Layer 8 of a small transformer language model trained on English Wikipedia (15 layers, counted from 0, width 96).
A neuron adds its activation times its output weights to the MLP's output. To switch it off is to set its activation to zero at one token and run the rest of the model.

Output weights of the MLP neurons that the questions are about. A number n stands for n times 0.001.
n5: -150 -196 -93 -38 -14 -66 -66 -122 65 -6 -50 162 45 100 -73 126 92 12 -20 13 225 60 197 95 -91 -131 2 -207 49 158 -120 95 -97 101 -153 -65 -56 225 66 -66 -44 294 50 -252 80 32 100 -110 51 -85 -29 42 -17 57 -29 -17 71 187 230 -122 39 69 144 74 -61 45 148 -147 -25 89 -13 14 61 106 -110 161 -67 -84 -15 -41 67 70 -22 5 8 41 -92 -29 -8 -50 -226 -92 -100 -156 -77 -57
n24: -80 30 -45 108 54 44 77 -1 -118 202 138 114 185 70 -212 -47 -92 8 103 128 98 76 236 -52 -112 0 -158 -131 63 -2 90 -14 119 75 228 -32 -50 32 -148 -122 -162 226 -27 -6 135 -83 161 55 -73 -86 50 140 -13 -356 71 119 -160 59 -93 145 102 -70 -293 149 -102 182 -66 85 -152 -187 -121 89 -11 125 7 -24 -19 41 -120 60 192 -13 -142 -122 -32 30 105 -95 -178 -147 -123 -32 -5 -168 40 86
n27: 85 -189 -92 -99 83 -28 -100 -239 -5 196 -127 139 -66 -36 4 -82 -254 -124 45 45 -90 54 30 -210 150 221 66 -145 104 35 -33 147 186 15 -16 154 88 180 8 166 -173 204 9 -9 -151 -88 -162 87 11 53 -114 85 348 -121 -187 -116 37 83 -133 19 124 42 170 27 -115 118 142 -149 -112 -42 -116 -81 108 -166 101 143 147 -99 -215 5 122 95 113 81 -84 148 84 -2 60 -212 186 -86 65 -73 -90 -318
n38: 28 -135 -175 226 -160 -234 42 136 63 242 -4 15 213 94 -57 -144 -162 36 -11 -192 92 105 123 316 -65 30 -41 -51 240 31 10 230 -107 136 -47 -140 -243 20 239 -55 54 -67 138 47 -115 -157 3 -172 -43 -21 -50 115 -66 59 93 50 105 -79 -30 56 61 -71 103 38 35 -81 -188 128 53 -78 -24 -379 -168 115 -60 67 74 -61 -19 -40 76 112 -118 2 -169 80 -50 51 -133 108 -58 33 -162 -65 143 -68
n57: 9 -131 -5 -74 196 -5 19 -74 14 -198 -83 91 227 52 -132 -221 129 96 42 -122 39 -305 -125 -38 -162 -43 13 104 72 -173 -49 213 35 49 -23 -81 26 42 -52 165 -146 -191 19 189 -89 -52 157 -134 -59 159 -197 -84 28 -107 156 86 7 164 -44 -29 -121 54 -49 -7 24 -27 -57 -13 -64 52 70 -62 114 238 121 70 74 33 96 -62 -21 -14 47 70 -3 -14 85 50 -95 183 -59 95 -15 -184 -64 15
n64: -68 155 -172 -48 -128 12 -228 34 -34 66 -70 45 45 -185 -104 -6 155 137 -6 179 -57 145 -25 25 -13 -97 -92 -135 123 -39 183 75 -15 68 42 -8 100 95 -9 160 -153 0 182 102 -28 -32 52 158 -61 54 47 -53 -55 158 22 -77 109 13 -208 -64 -92 -20 -95 75 -117 -18 16 -40 34 -79 -139 9 -94 159 -217 87 129 174 -223 65 -180 98 3 -79 35 -86 175 -13 -72 67 -95 -142 33 -89 84 283
n75: -53 283 116 -47 98 115 -192 75 -81 -18 -153 -69 -43 -111 -90 26 -141 -24 76 -219 -62 -158 81 81 13 -45 256 169 -75 67 -224 -122 161 16 -60 168 131 250 78 172 33 131 -99 128 -92 -149 247 -53 -103 -224 183 -132 5 23 -412 47 -138 -173 -63 -180 -106 33 243 54 -43 65 147 -135 25 -30 139 226 -87 167 36 -65 -148 -117 -160 -67 82 30 13 119 104 -96 71 51 -85 2 36 22 -68 89 52 12
n89: 200 -121 123 25 99 80 -77 -98 66 -28 -155 15 -72 44 -247 -271 16 -82 -43 -76 64 -49 93 19 90 -114 286 -80 -25 106 -80 -154 118 33 -136 -68 12 98 75 -165 127 58 -25 -86 -52 -11 226 28 -62 2 -18 -112 -41 202 97 -46 -106 50 29 142 9 -69 -51 -306 114 38 -45 -227 -16 89 -214 281 192 65 46 -138 25 -20 81 -130 7 76 75 -51 43 190 231 -80 113 74 -62 179 -68 -131 3 -89
n101: -173 359 -30 -90 24 56 105 -105 128 -10 -66 -118 -57 -116 -22 62 -21 -340 -179 86 58 -25 -81 -26 -129 105 32 -56 -236 192 118 89 -54 -146 35 107 -188 -106 62 -129 -18 -66 47 76 53 287 -63 -159 80 45 -33 47 -29 -101 -135 -10 -76 123 75 -13 171 232 -60 16 83 -137 20 -70 78 74 -293 105 1 -90 196 -138 49 -105 -34 81 -235 -61 30 123 85 12 84 7 194 -80 32 221 72 78 10 -16
n130: -247 -81 91 -9 206 -137 -244 -138 110 22 16 -13 89 -192 -151 -41 -102 -157 69 -34 -20 190 45 -21 52 -28 -136 59 90 79 93 98 62 -160 205 128 -47 -93 -134 -14 66 93 194 110 -114 -57 106 9 -23 -76 -158 205 107 73 115 70 269 185 -254 54 -190 36 -134 -199 75 -27 -114 -37 -68 -90 32 223 -93 48 -38 259 -36 -73 -95 152 -56 -157 -15 -23 -65 -1 72 -25 38 21 141 94 112 -58 -218 194
n139: -96 26 -154 245 -39 123 -112 -144 -97 -75 197 53 102 -2 51 -205 7 69 37 224 295 -484 146 -195 100 126 -127 66 -24 235 -154 -60 -155 61 -210 138 131 -5 -63 -204 136 -184 116 -106 228 -254 125 92 175 -75 87 -119 -126 295 178 250 -85 25 -287 23 180 -126 -104 17 -146 66 74 160 -30 -256 165 -8 7 57 26 51 -78 -73 184 93 -153 -167 -169 -131 70 -27 208 226 -151 -7 -113 -1 -108 6 -147 52
n147: -99 103 59 14 251 146 -117 67 -50 183 -32 53 -66 -95 -36 55 -28 -60 -32 -49 -178 59 85 244 -21 6 -80 -34 15 -84 153 95 37 -99 27 -267 -6 96 137 86 -100 -202 29 -147 -79 8 173 -297 -107 -21 -51 17 166 161 121 -94 29 -152 80 -47 -119 130 -307 24 -102 -34 -39 82 84 -32 -113 -135 26 -88 -28 -33 171 129 38 25 53 -99 162 -113 36 -29 234 -90 67 -31 17 -11 8 -39 65 122
n174: 9 -248 -140 -155 81 -82 -12 -1 165 -171 -165 68 -113 138 232 24 68 66 89 212 31 145 43 60 -37 -123 25 -89 167 212 -138 222 -115 -89 262 -106 -31 65 -26 62 -121 -11 115 -46 -1 56 89 -102 -74 116 -47 130 149 -46 55 161 32 2 125 49 -40 -54 -385 28 207 -75 21 -123 141 -334 -44 -174 169 167 64 184 22 -130 -179 -6 -2 -53 66 -60 -6 -19 -195 -238 -182 37 225 -60 132 -237 -57 -186
n213: -283 33 -30 68 -143 -225 21 124 21 30 78 -19 -115 -48 162 117 106 8 196 57 36 23 -162 -72 -92 14 -99 -117 -42 -106 49 -142 75 -242 54 55 168 -210 137 34 83 -53 52 -164 -150 -130 -13 274 26 -17 145 -86 -99 -142 -27 10 -55 69 -100 37 -114 221 -151 -136 55 133 97 3 12 52 183 213 -144 -13 -72 104 -24 63 -91 -79 216 132 45 119 183 268 25 -193 -278 -241 108 -80 148 -50 23 56
n230: -103 -326 59 83 -181 56 119 -122 24 -123 59 -10 78 6 38 33 124 -147 -64 -48 -8 1 -24 -2 103 185 -168 -71 -64 -52 105 -27 222 139 -27 -47 25 -25 -170 -116 -53 -93 95 132 -48 391 144 17 -160 81 -82 67 38 20 -102 144 -144 -48 -87 -73 156 160 -63 -9 -10 -6 32 81 40 -43 -51 117 52 -186 145 -11 2 -166 -110 -120 122 -70 -45 -218 43 -1 -88 125 -78 127 -49 12 143 26 25 29
n247: -44 -143 113 -73 62 -201 -143 -48 -25 44 77 163 75 -36 49 -56 270 187 -83 -85 -76 -227 34 189 109 -14 256 -56 -52 26 11 196 21 -129 -2 -192 -95 -118 194 24 18 -88 40 -176 10 -48 -1 -61 -24 99 29 40 -18 -176 16 173 9 -102 87 -29 -106 -170 -71 -21 -37 154 12 -30 86 102 223 -85 64 -215 192 -35 -48 -6 -26 115 44 39 36 -168 -190 288 4 -232 205 -58 13 -147 48 -59 74 -28

Each question names a token from some text and the token that comes next. It shows the activations a of the neurons there, in the order above. A number n stands for n times 0.0078.

Then comes g, the gradient of the next token's log-probability with respect to the MLP's output, scaled to length 1. A neuron's effect is roughly proportional to its activation times (output weights . g). A number n stands for n times 0.00085.

"o", then " and"
a: -10 -3 -3 -22 -21 -4 -4 136 71 -15 32 -20 210 -19 0 -18
g: -8 266 -58 111 19 -70 260 88 -4 -45 -118 -60 -98 129 -261 86 48 -255 -31 104 -161 68 -403 -115 81 55 -15 -8 32 191 49 41 55 -49 -75 36 -12 123 -98 -6 -2 -67 16 185 131 -40 6 52 183 -106 301 73 -115 -143 49 53 -19 -116 -70 100 -144 39 -31 -169 79 -26 143 103 -148 -25 -153 82 -69 73 -98 -135 -60 99 232 70 -47 43 63 123 -59 -218 119 -81 36 -85 141 62 -221 61 -15 -143
Which neuron, switched off, raises the next token's probability most? n174

"ed", then " the"
a: 24 -21 -2 168 -11 3 98 -21 214 117 -17 -15 -7 -20 -21 -16
g: -99 153 -80 103 9 -110 -71 -56 -155 -95 6 176 -160 162 -145 131 -21 -10 202 72 -27 117 -94 27 104 199 36 -206 219 -105 112 -170 -85 -88 167 96 272 49 -42 60 83 -123 -157 102 -186 -178 141 4 -100 18 -92 -386 125 -105 89 109 -9 125 -65 -191 55 -29 8 55 -92 -35 52 89 -105 -93 32 56 54 258 -94 -60 -159 -43 -34 168 -10 22 59 117 43 122 -34 -22 94 12 20 -194 80 -261 5 10
Which neuron, switched off, raises the next token's probability most? n101

"ley", then " University"
a: -22 -3 -9 -19 153 -19 -13 -18 -21 27 -18 57 -12 -1 -20 -1
g: 37 69 -82 -194 -189 -54 -14 -263 30 -72 88 -75 146 -82 98 84 101 129 -155 -293 29 -32 -3 70 -295 92 7 -141 37 168 -2 78 -92 -104 21 68 -166 -31 -320 103 51 -18 -252 -26 79 -135 128 113 -175 203 3 28 -20 -38 -45 62 105 -45 -14 -69 -54 -69 -98 34 139 -112 -35 98 58 25 -108 227 -10 -84 156 274 106 -64 202 79 0 199 -119 -28 -4 155 -38 -164 208 20 134 18 63 -20 106 -27
Which neuron, switched off, raises the next token's probability most? n147

".", then " Jo"
a: -20 -3 -4 -9 -3 0 0 0 22 -10 -21 -1 181 -4 -6 -3
g: 9 189 -328 158 -127 -122 41 18 -151 -7 126 -21 -120 119 -124 149 105 -50 -140 46 -153 -116 -45 115 -161 -99 -199 57 -29 213 -24 47 -104 9 27 93 -140 -44 109 135 173 -83 191 -60 44 -64 95 43 -213 -82 31 25 -28 6 -173 103 14 -96 238 81 64 -202 -190 161 171 -29 0 162 -51 -152 -22 33 34 45 110 164 -171 -123 -11 59 -155 31 -53 158 153 25 42 -273 -135 -2 170 28 100 -3 190 -30
Which neuron, switched off, lowers the next token's probability most? n174

" out", then " of"
a: 22 -22 -12 66 -10 -19 215 -2 -21 204 -6 43 -3 -8 1 -4
g: -51 -135 -13 -227 -34 50 36 166 189 -37 -157 -47 115 -126 114 104 170 165 260 -135 166 67 -123 20 -92 -217 -20 -165 159 241 -31 11 30 17 -348 48 59 28 -107 74 -131 113 -104 -23 17 -23 -216 -76 -104 -52 208 -81 -165 -17 155 -116 69 -134 9 56 -43 125 34 78 128 -12 -46 33 100 166 -56 -140 61 16 106 29 19 -49 19 98 52 190 -75 -171 120 -299 -136 13 55 111 -34 -45 -113 139 -155 81
Which neuron, switched off, raises the next token's probability most? n130

" the", then "m"
a: 17 -11 -19 -9 -14 -19 -10 -2 -22 255 -3 -20 -7 30 -16 -21
g: 66 -141 115 -215 90 49 -133 122 105 37 -148 -6 147 -33 -49 -31 -117 -118 -198 132 137 -37 197 209 221 -175 -93 16 107 50 13 139 247 47 10 -170 2 -14 -65 -205 -60 171 -23 12 47 -69 -95 -160 63 -32 -114 40 4 -143 18 -69 217 -199 -46 -185 -77 49 -89 -10 82 161 -7 4 -76 83 -51 -101 -1 5 4 163 -30 93 8 -138 -81 29 3 -47 52 -16 -206 -91 78 441 215 -52 30 132 -210 -42
Which neuron, switched off, raises the next token's probability most? n213

" the", then "y"
a: 49 -21 -18 -11 -20 -15 -18 0 -21 255 -1 -20 -21 11 -11 -19
g: 18 -209 297 -37 -73 54 -126 166 183 -75 -138 92 139 37 -4 -29 107 -6 -161 71 87 -270 215 220 200 -219 -32 82 -23 70 -15 174 2 70 -141 43 2 -170 -114 44 -14 66 65 -59 -36 -95 -40 -168 51 -99 -6 40 -87 -218 1 -232 32 -67 93 -102 111 165 22 -4 52 224 -198 -190 108 10 -60 -252 -2 65 15 153 150 37 28 -121 -46 170 -105 -95 60 -32 -76 -19 -130 222 161 49 -132 -5 -40 49
Which neuron, switched off, lowers the next token's probability most? n5

" ", then "elected"
a: -1 -13 -17 -18 -12 -13 247 -22 -11 -20 -9 -14 -16 39 9 -22
g: -51 23 15 48 -194 50 257 -116 184 -279 116 -161 -92 99 -120 139 77 -60 -189 -217 -11 -3 -79 -64 35 150 35 -32 -137 198 185 -80 46 -26 -1 276 23 29 68 -211 17 145 -86 9 22 -5 -37 6 -62 9 5 -227 -183 95 20 -85 218 -77 -193 -99 -175 -125 105 -69 137 -151 -131 -79 -23 -107 34 248 -85 -33 185 48 26 169 -64 -45 29 24 -30 134 -115 25 222 -127 -56 168 159 -14 73 51 99 75
Which neuron, switched off, lowers the next token's probability most? n75

"ho", then "la"
a: -12 148 -13 83 -19 -8 -14 177 -2 -5 0 115 -4 0 -16 -18
g: 49 -61 -115 -209 7 319 -159 36 106 -128 89 -6 -132 142 255 -208 -24 35 71 -154 -25 16 186 4 -107 -194 29 63 -99 42 -255 72 -74 42 36 -33 -76 7 12 -3 57 -108 -94 38 -79 -146 76 -83 138 -84 0 40 -89 84 75 9 -26 56 92 153 -39 -116 8 10 -23 147 -77 15 -70 117 310 54 -158 112 5 56 85 -32 -55 207 74 -221 192 117 9 53 155 18 29 -125 168 -156 142 -311 -140 -226
Which two neurons, each switched off alone, lower its probability most, in order? n89, n230

"e", then "."
a: -20 -12 -9 -11 -22 52 -22 -13 192 -6 -18 -7 -3 -3 -21 75
g: -56 -50 40 -202 -133 107 -44 32 -1 -67 21 -68 86 -55 -196 -17 -39 -276 -44 126 -140 213 72 294 280 -73 8 119 -96 -53 78 -29 200 341 134 -127 103 31 87 74 -1 -12 157 140 -165 79 -232 -60 123 -21 6 269 118 -140 81 -162 10 77 60 -8 -67 80 122 3 133 -33 -153 81 -17 -95 -102 52 -24 -184 -12 2 -139 -169 39 -35 -98 -99 2 -175 9 52 -20 93 -69 167 43 91 -85 -119 -46 -227
Which neuron, switched off, lowers the next token's probability most? n101

" ", then "Species"
a: -2 -1 -21 -2 -15 -3 2 -12 -6 0 -20 -4 -13 -20 82 -16
g: -11 61 -13 -207 -51 -148 -36 163 -194 -145 -142 42 42 100 102 -39 -80 -26 -180 90 33 -32 114 -100 -156 -14 113 26 106 -151 102 51 -147 -14 140 -166 -135 -199 -136 116 -143 14 -4 -33 -157 -230 -159 13 -42 26 -39 57 207 49 -66 -59 -69 6 -5 72 147 71 -17 -203 -44 -19 -76 107 63 -42 35 -87 114 175 239 322 73 186 150 -133 91 -14 81 -9 329 -132 28 160 -129 72 -187 -22 180 155 -14 35
Which neuron, switched off, raises the next token's probability most? n230

" the", then " event"
a: 28 -13 -18 -8 -18 -16 -10 -5 -22 235 -4 -21 -12 33 -14 -20
g: 38 99 123 -83 186 308 241 122 36 2 -32 16 -227 -134 -157 -16 10 -93 -59 118 -28 145 31 32 -232 -146 104 134 60 -9 191 -42 -241 11 3 16 -19 -139 63 60 -21 -139 -17 -91 -10 -252 -37 134 71 4 75 60 210 -33 10 38 -17 51 -190 131 -99 -19 115 -36 102 -229 58 -5 -69 -329 66 312 -312 -2 -60 -92 209 60 123 -103 -54 32 -71 -35 37 39 -112 -57 42 -51 -68 67 48 77 -2 -48
Which neuron, switched off, lowers the next token's probability most? n130

"th", then "s"
a: -19 -2 -4 -10 -6 -21 59 -22 358 -21 -1 -19 -20 -22 -21 -11
g: -97 41 -95 -126 -171 85 -211 161 -55 -157 -91 -13 123 -139 147 39 -17 52 -153 -34 33 190 -80 156 54 -31 -59 45 83 35 41 28 -74 76 -69 1 -51 -185 -168 178 -42 15 -23 79 6 16 111 -169 -72 267 -247 -146 49 -247 140 -34 -5 -1 159 -27 131 256 47 -100 103 -4 3 166 198 81 13 21 178 96 -171 -164 7 -7 153 -25 -162 -208 -68 210 130 49 37 -180 -12 128 53 -172 203 -36 -119 -153
Which neuron, switched off, lowers the next token's probability most? n101

"e", then "\n"
a: -3 0 -15 -10 -7 -14 -4 -21 -21 72 -7 58 -5 0 -14 20
g: 175 -96 108 16 55 -234 -147 128 -152 -62 49 -116 -107 -73 -230 155 -66 5 -67 104 44 84 17 -80 148 -120 157 -25 -85 -67 223 25 -149 -92 -47 139 60 -3 11 79 -18 -179 54 14 -63 109 63 -135 18 -109 -171 38 15 -27 -21 -29 66 -75 98 247 14 -57 -162 -214 -6 194 170 32 131 -41 234 240 26 -142 -200 -44 67 -28 78 -210 156 17 -1 245 -44 -406 51 31 -15 43 53 -76 -2 68 130 7
Which two neurons, each switched off alone, lower its probability most, in order? n130, n147

"ed", then " by"
a: -19 -21 -7 82 7 88 9 39 249 152 -14 17 -10 11 -18 -16
g: -91 15 -2 4 33 -39 -59 -54 -211 111 37 254 -197 -8 -32 -54 62 -227 -78 -185 -47 222 46 103 69 37 -153 103 -54 -67 -82 24 -305 -143 -89 2 7 -158 285 238 97 -89 90 151 44 -136 -60 60 -30 -2 -106 -160 65 173 127 1 -214 28 45 48 47 -19 156 32 -57 -100 -71 -34 230 -12 36 -89 64 89 -88 -19 -82 -14 -41 164 102 106 -52 255 -94 117 -120 -61 87 65 -160 -120 -18 351 -125 29
Which two neurons, each switched off alone, lower its probability most, in order? n38, n24

"re", then "am"
a: -19 -5 -21 211 -13 -22 -21 149 -22 -20 0 -12 -18 -9 -13 -16
g: 14 -34 -12 14 -4 -25 -18 -245 23 -15 -157 57 -101 153 27 -108 94 111 -192 124 -8 4 165 107 37 80 95 -50 98 -4 52 -105 -129 -128 43 -36 40 -121 -100 183 76 46 188 -1 -32 -51 -58 0 40 23 95 -187 -178 -115 11 -44 -37 157 2 -192 147 -68 118 118 -107 14 -199 43 -94 -180 -312 12 213 -42 132 -250 58 -16 -106 192 348 -199 126 53 -245 -62 -48 58 111 81 244 118 116 -82 -13 51
Which neuron, switched off, lowers the next token's probability most? n89

"ner", then "al"
a: 14 -19 4 -3 -5 -6 56 -8 -1 15 0 -1 0 -1 0 51
g: 1 -83 -2 155 -123 -156 105 90 103 53 -78 126 -55 157 -174 103 -334 -27 -187 -85 181 109 83 -13 106 -12 -30 51 -84 -8 33 244 -101 150 -125 110 -220 38 -84 151 -23 79 -52 -27 134 -60 -7 0 -103 -14 -30 126 -175 39 62 -157 -10 -81 -65 58 61 0 -14 -69 -54 -172 -139 -59 -130 204 -17 -11 -236 164 -108 -162 183 249 18 202 -79 25 -126 -50 -84 -71 92 50 -75 323 126 -89 -69 -8 22 242
Which neuron, switched off, raises the next token's probability most? n247

"la", then " in"
a: -18 -8 -2 -4 -12 -8 -3 154 -13 -14 -16 -18 -12 0 -22 -20
g: -98 358 -39 124 4 -64 55 0 -41 -76 -108 -172 -124 -130 95 -125 -2 -95 -93 47 -114 210 -207 108 -8 -148 -16 159 30 -45 38 -234 -39 -197 -64 -111 227 -89 101 -20 -80 -15 115 21 127 21 51 -78 155 127 0 116 -79 134 93 157 -84 -204 -113 63 -161 -42 324 -77 223 31 -18 -113 -107 -189 -11 -25 37 187 109 -47 135 -15 -7 -53 -83 -40 136 -99 20 -70 91 79 5 -43 -4 278 -111 -120 206 -52
Which neuron, switched off, lowers the next token's probability most? n89

"ab", then "bit"
a: -21 -21 -5 -3 -13 0 -2 -10 -18 -5 -12 0 1 -16 -15 -7
g: -77 156 175 107 115 122 -91 103 -35 -88 -3 -27 321 -200 -1 -166 -32 -137 189 -220 40 -46 -130 71 -77 -30 -13 179 -154 -196 113 25 95 0 67 -115 -159 -144 -16 129 -112 -57 -113 -4 46 108 -194 75 -28 51 103 47 -170 -56 45 14 -92 55 94 -53 -8 97 -39 -3 -345 -112 179 -129 52 131 173 77 95 -11 105 -40 231 -126 -52 -84 105 52 118 -27 125 100 53 -92 92 29 21 135 33 -53 -362 -126
Which neuron, switched off, lowers the next token's probability most? n5

"f", then "S"
a: -20 -8 -13 -3 0 -11 -13 -18 -22 0 -22 -6 -18 -21 89 0
g: 229 -371 -216 -123 75 -99 -24 -50 85 -13 -31 -130 53 81 39 -178 -74 226 -170 80 199 86 12 -45 88 -85 53 -27 30 42 -53 35 90 -137 -158 84 -75 130 -46 66 -123 4 -65 -83 228 -54 -97 102 -18 19 104 28 -13 -36 282 139 196 170 -160 -137 -95 113 -41 -74 -92 12 -32 143 88 40 188 -73 -224 71 63 -4 -108 106 15 -76 -125 -105 27 -318 -58 -2 117 -79 -18 52 124 113 95 219 -152 -73
Which neuron, switched off, lowers the next token's probability most? n101

" ma", then "king"
a: -1 -19 -16 -22 -15 -4 -19 -18 -3 -20 -10 -11 -11 -10 90 -19
g: 4 34 -145 174 55 112 139 -165 8 26 227 47 -43 37 -214 -148 132 -13 81 161 -101 -64 113 -114 -154 28 -138 120 -225 -13 -65 -66 74 126 88 -29 137 -141 -234 113 86 4 180 84 68 97 -50 -11 -191 134 72 93 133 -74 58 -27 -79 190 8 -225 3 -210 75 -66 82 92 163 -21 50 -81 92 179 -113 41 41 128 -2 -81 -228 -44 -178 144 -176 130 -35 -39 56 -240 -136 -56 129 -36 23 -304 114 -8
Which neuron, switched off, lowers the next token's probability most? n230

" ", then "ro"
a: -12 -6 -11 -3 -6 -1 123 -1 -2 -7 -5 -18 -7 198 56 -9
g: -56 -58 -73 104 -1 128 -269 54 69 90 -60 -59 -121 -88 -120 -143 -69 129 212 206 61 275 -23 -72 -47 -40 -23 12 -154 129 -121 -167 -170 -25 94 -23 -1 -16 -53 46 -42 -231 -38 1 87 -94 -5 165 11 14 -41 -225 172 -177 -146 23 100 120 54 22 176 30 117 14 -50 67 21 -163 130 96 93 -139 -79 142 339 -31 -121 38 25 3 254 8 27 -95 12 -169 104 58 55 -172 -16 202 53 -333 -71 44
Which neuron, switched off, lowers the next token's probability most? n213

"it", then "ing"
a: 155 -1 -2 -1 -20 -22 -13 -17 40 -17 -3 -4 0 -11 -2 22
g: 180 30 -238 -91 -207 245 -161 84 34 129 118 203 -4 -223 -9 -127 -25 -1 -56 133 46 65 137 -107 148 225 -142 -161 95 -30 118 -57 -98 186 123 54 -242 37 -21 -67 21 92 -135 10 -4 -186 188 77 -19 -75 -98 -45 -32 -110 -48 -248 8 60 -186 -185 -170 124 -89 17 -17 -74 46 -28 -83 14 174 120 49 84 -25 186 139 97 176 20 127 21 -150 131 236 -137 -24 -71 28 23 40 -100 -103 -155 -76 44
Which neuron, switched off, lowers the next token's probability most? n5

"28", then " |"
a: -22 -2 -8 -3 114 0 -1 -13 -6 -7 -1 -10 0 -16 -16 -3
g: -70 279 47 59 76 78 -96 -90 -72 -40 215 -94 -118 25 29 170 -135 100 261 -99 103 73 -177 168 -142 -77 -15 100 4 293 77 -20 -52 84 -209 -152 -31 15 -89 9 74 -135 281 50 -105 -16 192 -94 161 -46 188 -148 0 -102 57 -156 -65 -290 -117 -137 -14 26 25 -289 34 88 69 -96 4 24 -65 98 56 105 -155 -42 10 -19 13 58 -154 117 -181 69 39 -92 1 37 -60 86 196 26 -146 -68 162 -45
Which neuron, switched off, raises the next token's probability most? n57

" and", then " "
a: -21 183 -8 -21 -15 -15 -21 11 -22 99 -21 -22 70 -21 -20 -19
g: 82 20 125 66 228 -7 71 -116 -51 40 168 45 -24 -152 146 4 -216 -32 54 77 155 151 -70 -95 -32 77 -117 43 16 -226 125 36 24 -187 4 172 -18 337 82 -65 -54 -16 111 118 165 -86 22 93 -139 -19 96 82 147 -59 -84 125 -19 18 -23 125 185 44 -242 -192 1 118 7 -134 -160 108 28 -197 154 -303 -13 25 -74 -36 -64 61 -20 -25 -186 10 -241 192 -105 57 -174 80 -16 -207 62 -155 -98 -27
Which neuron, switched off, lowers the next token's probability most? n24

"jo", then "ur"
a: -10 -5 -1 -16 -9 -11 -12 57 -4 -15 -21 -21 -21 82 -17 0
g: -25 -62 -45 -44 -221 -94 39 -45 31 -14 200 -132 -150 20 -6 116 -256 226 65 43 -74 122 -3 101 -120 201 -166 -98 -10 109 57 86 197 153 109 226 68 -40 -90 25 56 -73 -44 -104 -169 -4 -77 11 91 82 26 -189 86 92 -95 69 256 337 -57 -6 -33 14 42 -59 48 -38 -99 -70 43 103 -178 67 -181 19 -45 17 -72 284 1 -8 -107 -275 -171 63 -224 8 2 -70 256 0 -104 -100 -99 32 -13 156
Which neuron, switched off, raises the next token's probability most? n89

"wood", then " st"
a: -21 0 0 -14 -16 -21 -16 -13 41 -7 -17 202 -22 -20 -22 -6
g: -2 99 256 -202 182 -33 166 145 -74 10 -77 77 37 86 -70 -35 -85 -29 91 70 122 105 15 20 -110 -113 105 -28 47 39 78 -186 51 -283 -248 13 -130 -238 -24 -151 -127 -90 10 -75 86 131 85 -27 -11 134 3 -109 80 28 -157 159 17 9 -250 -100 129 127 -73 -84 187 62 -194 -149 100 156 -18 -89 -86 -36 9 33 324 57 2 170 -122 11 268 -219 74 69 43 32 24 69 133 -136 -86 -95 -127 -58
Which two neurons, each switched off alone, lower its probability most, in order? n147, n101

"B", then "X"
a: -19 0 -11 -12 -21 -2 0 -22 -13 -1 -5 -3 55 -6 -7 -1
g: -82 -89 4 -16 26 -123 125 11 117 -13 -63 -21 -11 46 88 -14 1 -59 148 -242 87 -221 119 16 86 133 139 -62 -73 -172 -63 124 24 -204 98 63 36 119 -17 319 66 43 -60 -20 -52 163 -202 135 224 44 -65 147 128 25 198 3 -88 127 55 -21 -130 91 75 150 -245 -163 -167 -16 124 -88 62 -24 -192 -118 -94 -43 112 277 -160 -20 167 31 -14 -126 -200 39 -130 -137 60 -85 -122 -218 115 -7 -152 113
Which neuron, switched off, lowers the next token's probability most? n89

" g", then "one"
a: -11 181 -6 -12 -3 106 103 -13 -5 24 -1 -19 -20 29 49 -17
g: -79 96 -207 -169 11 -12 -127 -152 -81 242 -292 72 -60 31 -11 66 73 80 16 120 212 36 201 54 -126 -70 -5 104 82 27 -167 -287 -70 -102 -168 -93 234 74 181 -7 16 44 -36 152 125 76 29 -55 -189 81 18 -80 -77 -143 -6 25 -20 36 -147 190 127 -72 35 270 7 53 41 80 91 -64 -176 43 8 76 74 -193 -42 123 140 -20 -2 217 165 -79 -194 -111 126 -75 -174 -66 -182 -76 97 66 51 -130
Which neuron, switched off, lowers the next token's probability most? n24

"g", then "ul"
a: -3 91 -1 -5 0 11 -12 1 -10 -4 -21 -3 0 123 -2 -12
g: 81 53 -64 11 -143 -104 30 37 -14 -76 8 76 -155 18 -50 -137 -29 0 113 -93 -141 235 14 68 -34 76 -39 -320 209 -166 56 39 63 199 -88 -57 -56 116 -51 20 -273 -98 -57 -89 62 137 -29 -14 21 106 -110 -29 94 -160 129 110 -67 160 16 -71 47 -62 -94 -57 96 61 -109 -4 287 95 123 119 193 195 -248 138 34 147 51 -86 -28 -122 -120 -77 -113 -202 139 -12 195 7 -218 -81 317 36 -93 -98
Which neuron, switched off, raises the next token's probability most? n213

"vi", then "leg"
a: -20 -10 157 -1 -6 85 -10 -7 -8 -20 -2 -9 -2 -1 -12 -16
g: -135 -69 38 -264 -19 123 277 -28 -159 62 258 145 120 -59 -169 -24 35 170 170 -114 -216 -44 -4 -115 -7 15 -39 258 -91 -86 -246 100 -72 4 198 -81 -106 -70 52 -220 -90 -53 -4 259 91 -53 -109 50 33 142 146 -157 120 105 23 45 -42 195 -97 174 -46 -35 148 236 -117 -112 -11 -131 116 -35 119 -38 -104 -9 -55 -63 -23 -98 130 83 194 70 -58 57 -53 -104 -25 -43 -102 -88 14 74 -50 -48 49 -214
Which neuron, switched off, raises the next token's probability most? n64

"ue", then "-"
a: -13 -21 -19 -18 -2 214 -20 -17 150 -21 -2 -18 -3 0 -15 119
g: 77 114 -132 -41 -127 90 57 1 -14 95 -112 99 83 -105 -25 -221 -128 -72 111 184 132 -354 -46 -104 224 76 38 52 63 85 -94 266 63 -104 112 139 -223 -17 -9 -6 -121 30 185 -23 -70 -42 -27 -92 -23 97 -229 -226 -4 -42 46 -119 29 -63 -173 -137 93 313 -140 -14 -123 20 67 36 -92 126 -133 -54 -247 -195 64 184 122 53 108 64 71 32 114 97 -91 154 -73 -9 -36 209 91 14 85 -66 -55 -6
Which neuron, switched off, lowers the next token's probability most? n101

" as", then " Win"
a: 3 -6 -3 -4 -15 0 13 -8 -22 -21 -5 -6 -19 16 -1 153
g: 122 27 9 -82 -3 81 -275 38 22 -81 94 120 100 10 -81 6 58 -21 195 124 -143 -7 9 20 6 82 -129 55 202 -10 -29 216 -31 6 94 13 -252 59 -115 -75 58 60 82 57 37 64 -267 -100 -224 -112 -91 140 74 -155 -12 81 -100 -63 129 -107 55 -77 101 -147 -261 156 196 76 -56 -186 65 187 -272 -80 118 232 -93 59 -11 37 23 -154 -186 15 -1 210 160 -84 -257 -70 75 157 -79 14 95 5
Which neuron, switched off, lowers the next token's probability most? n247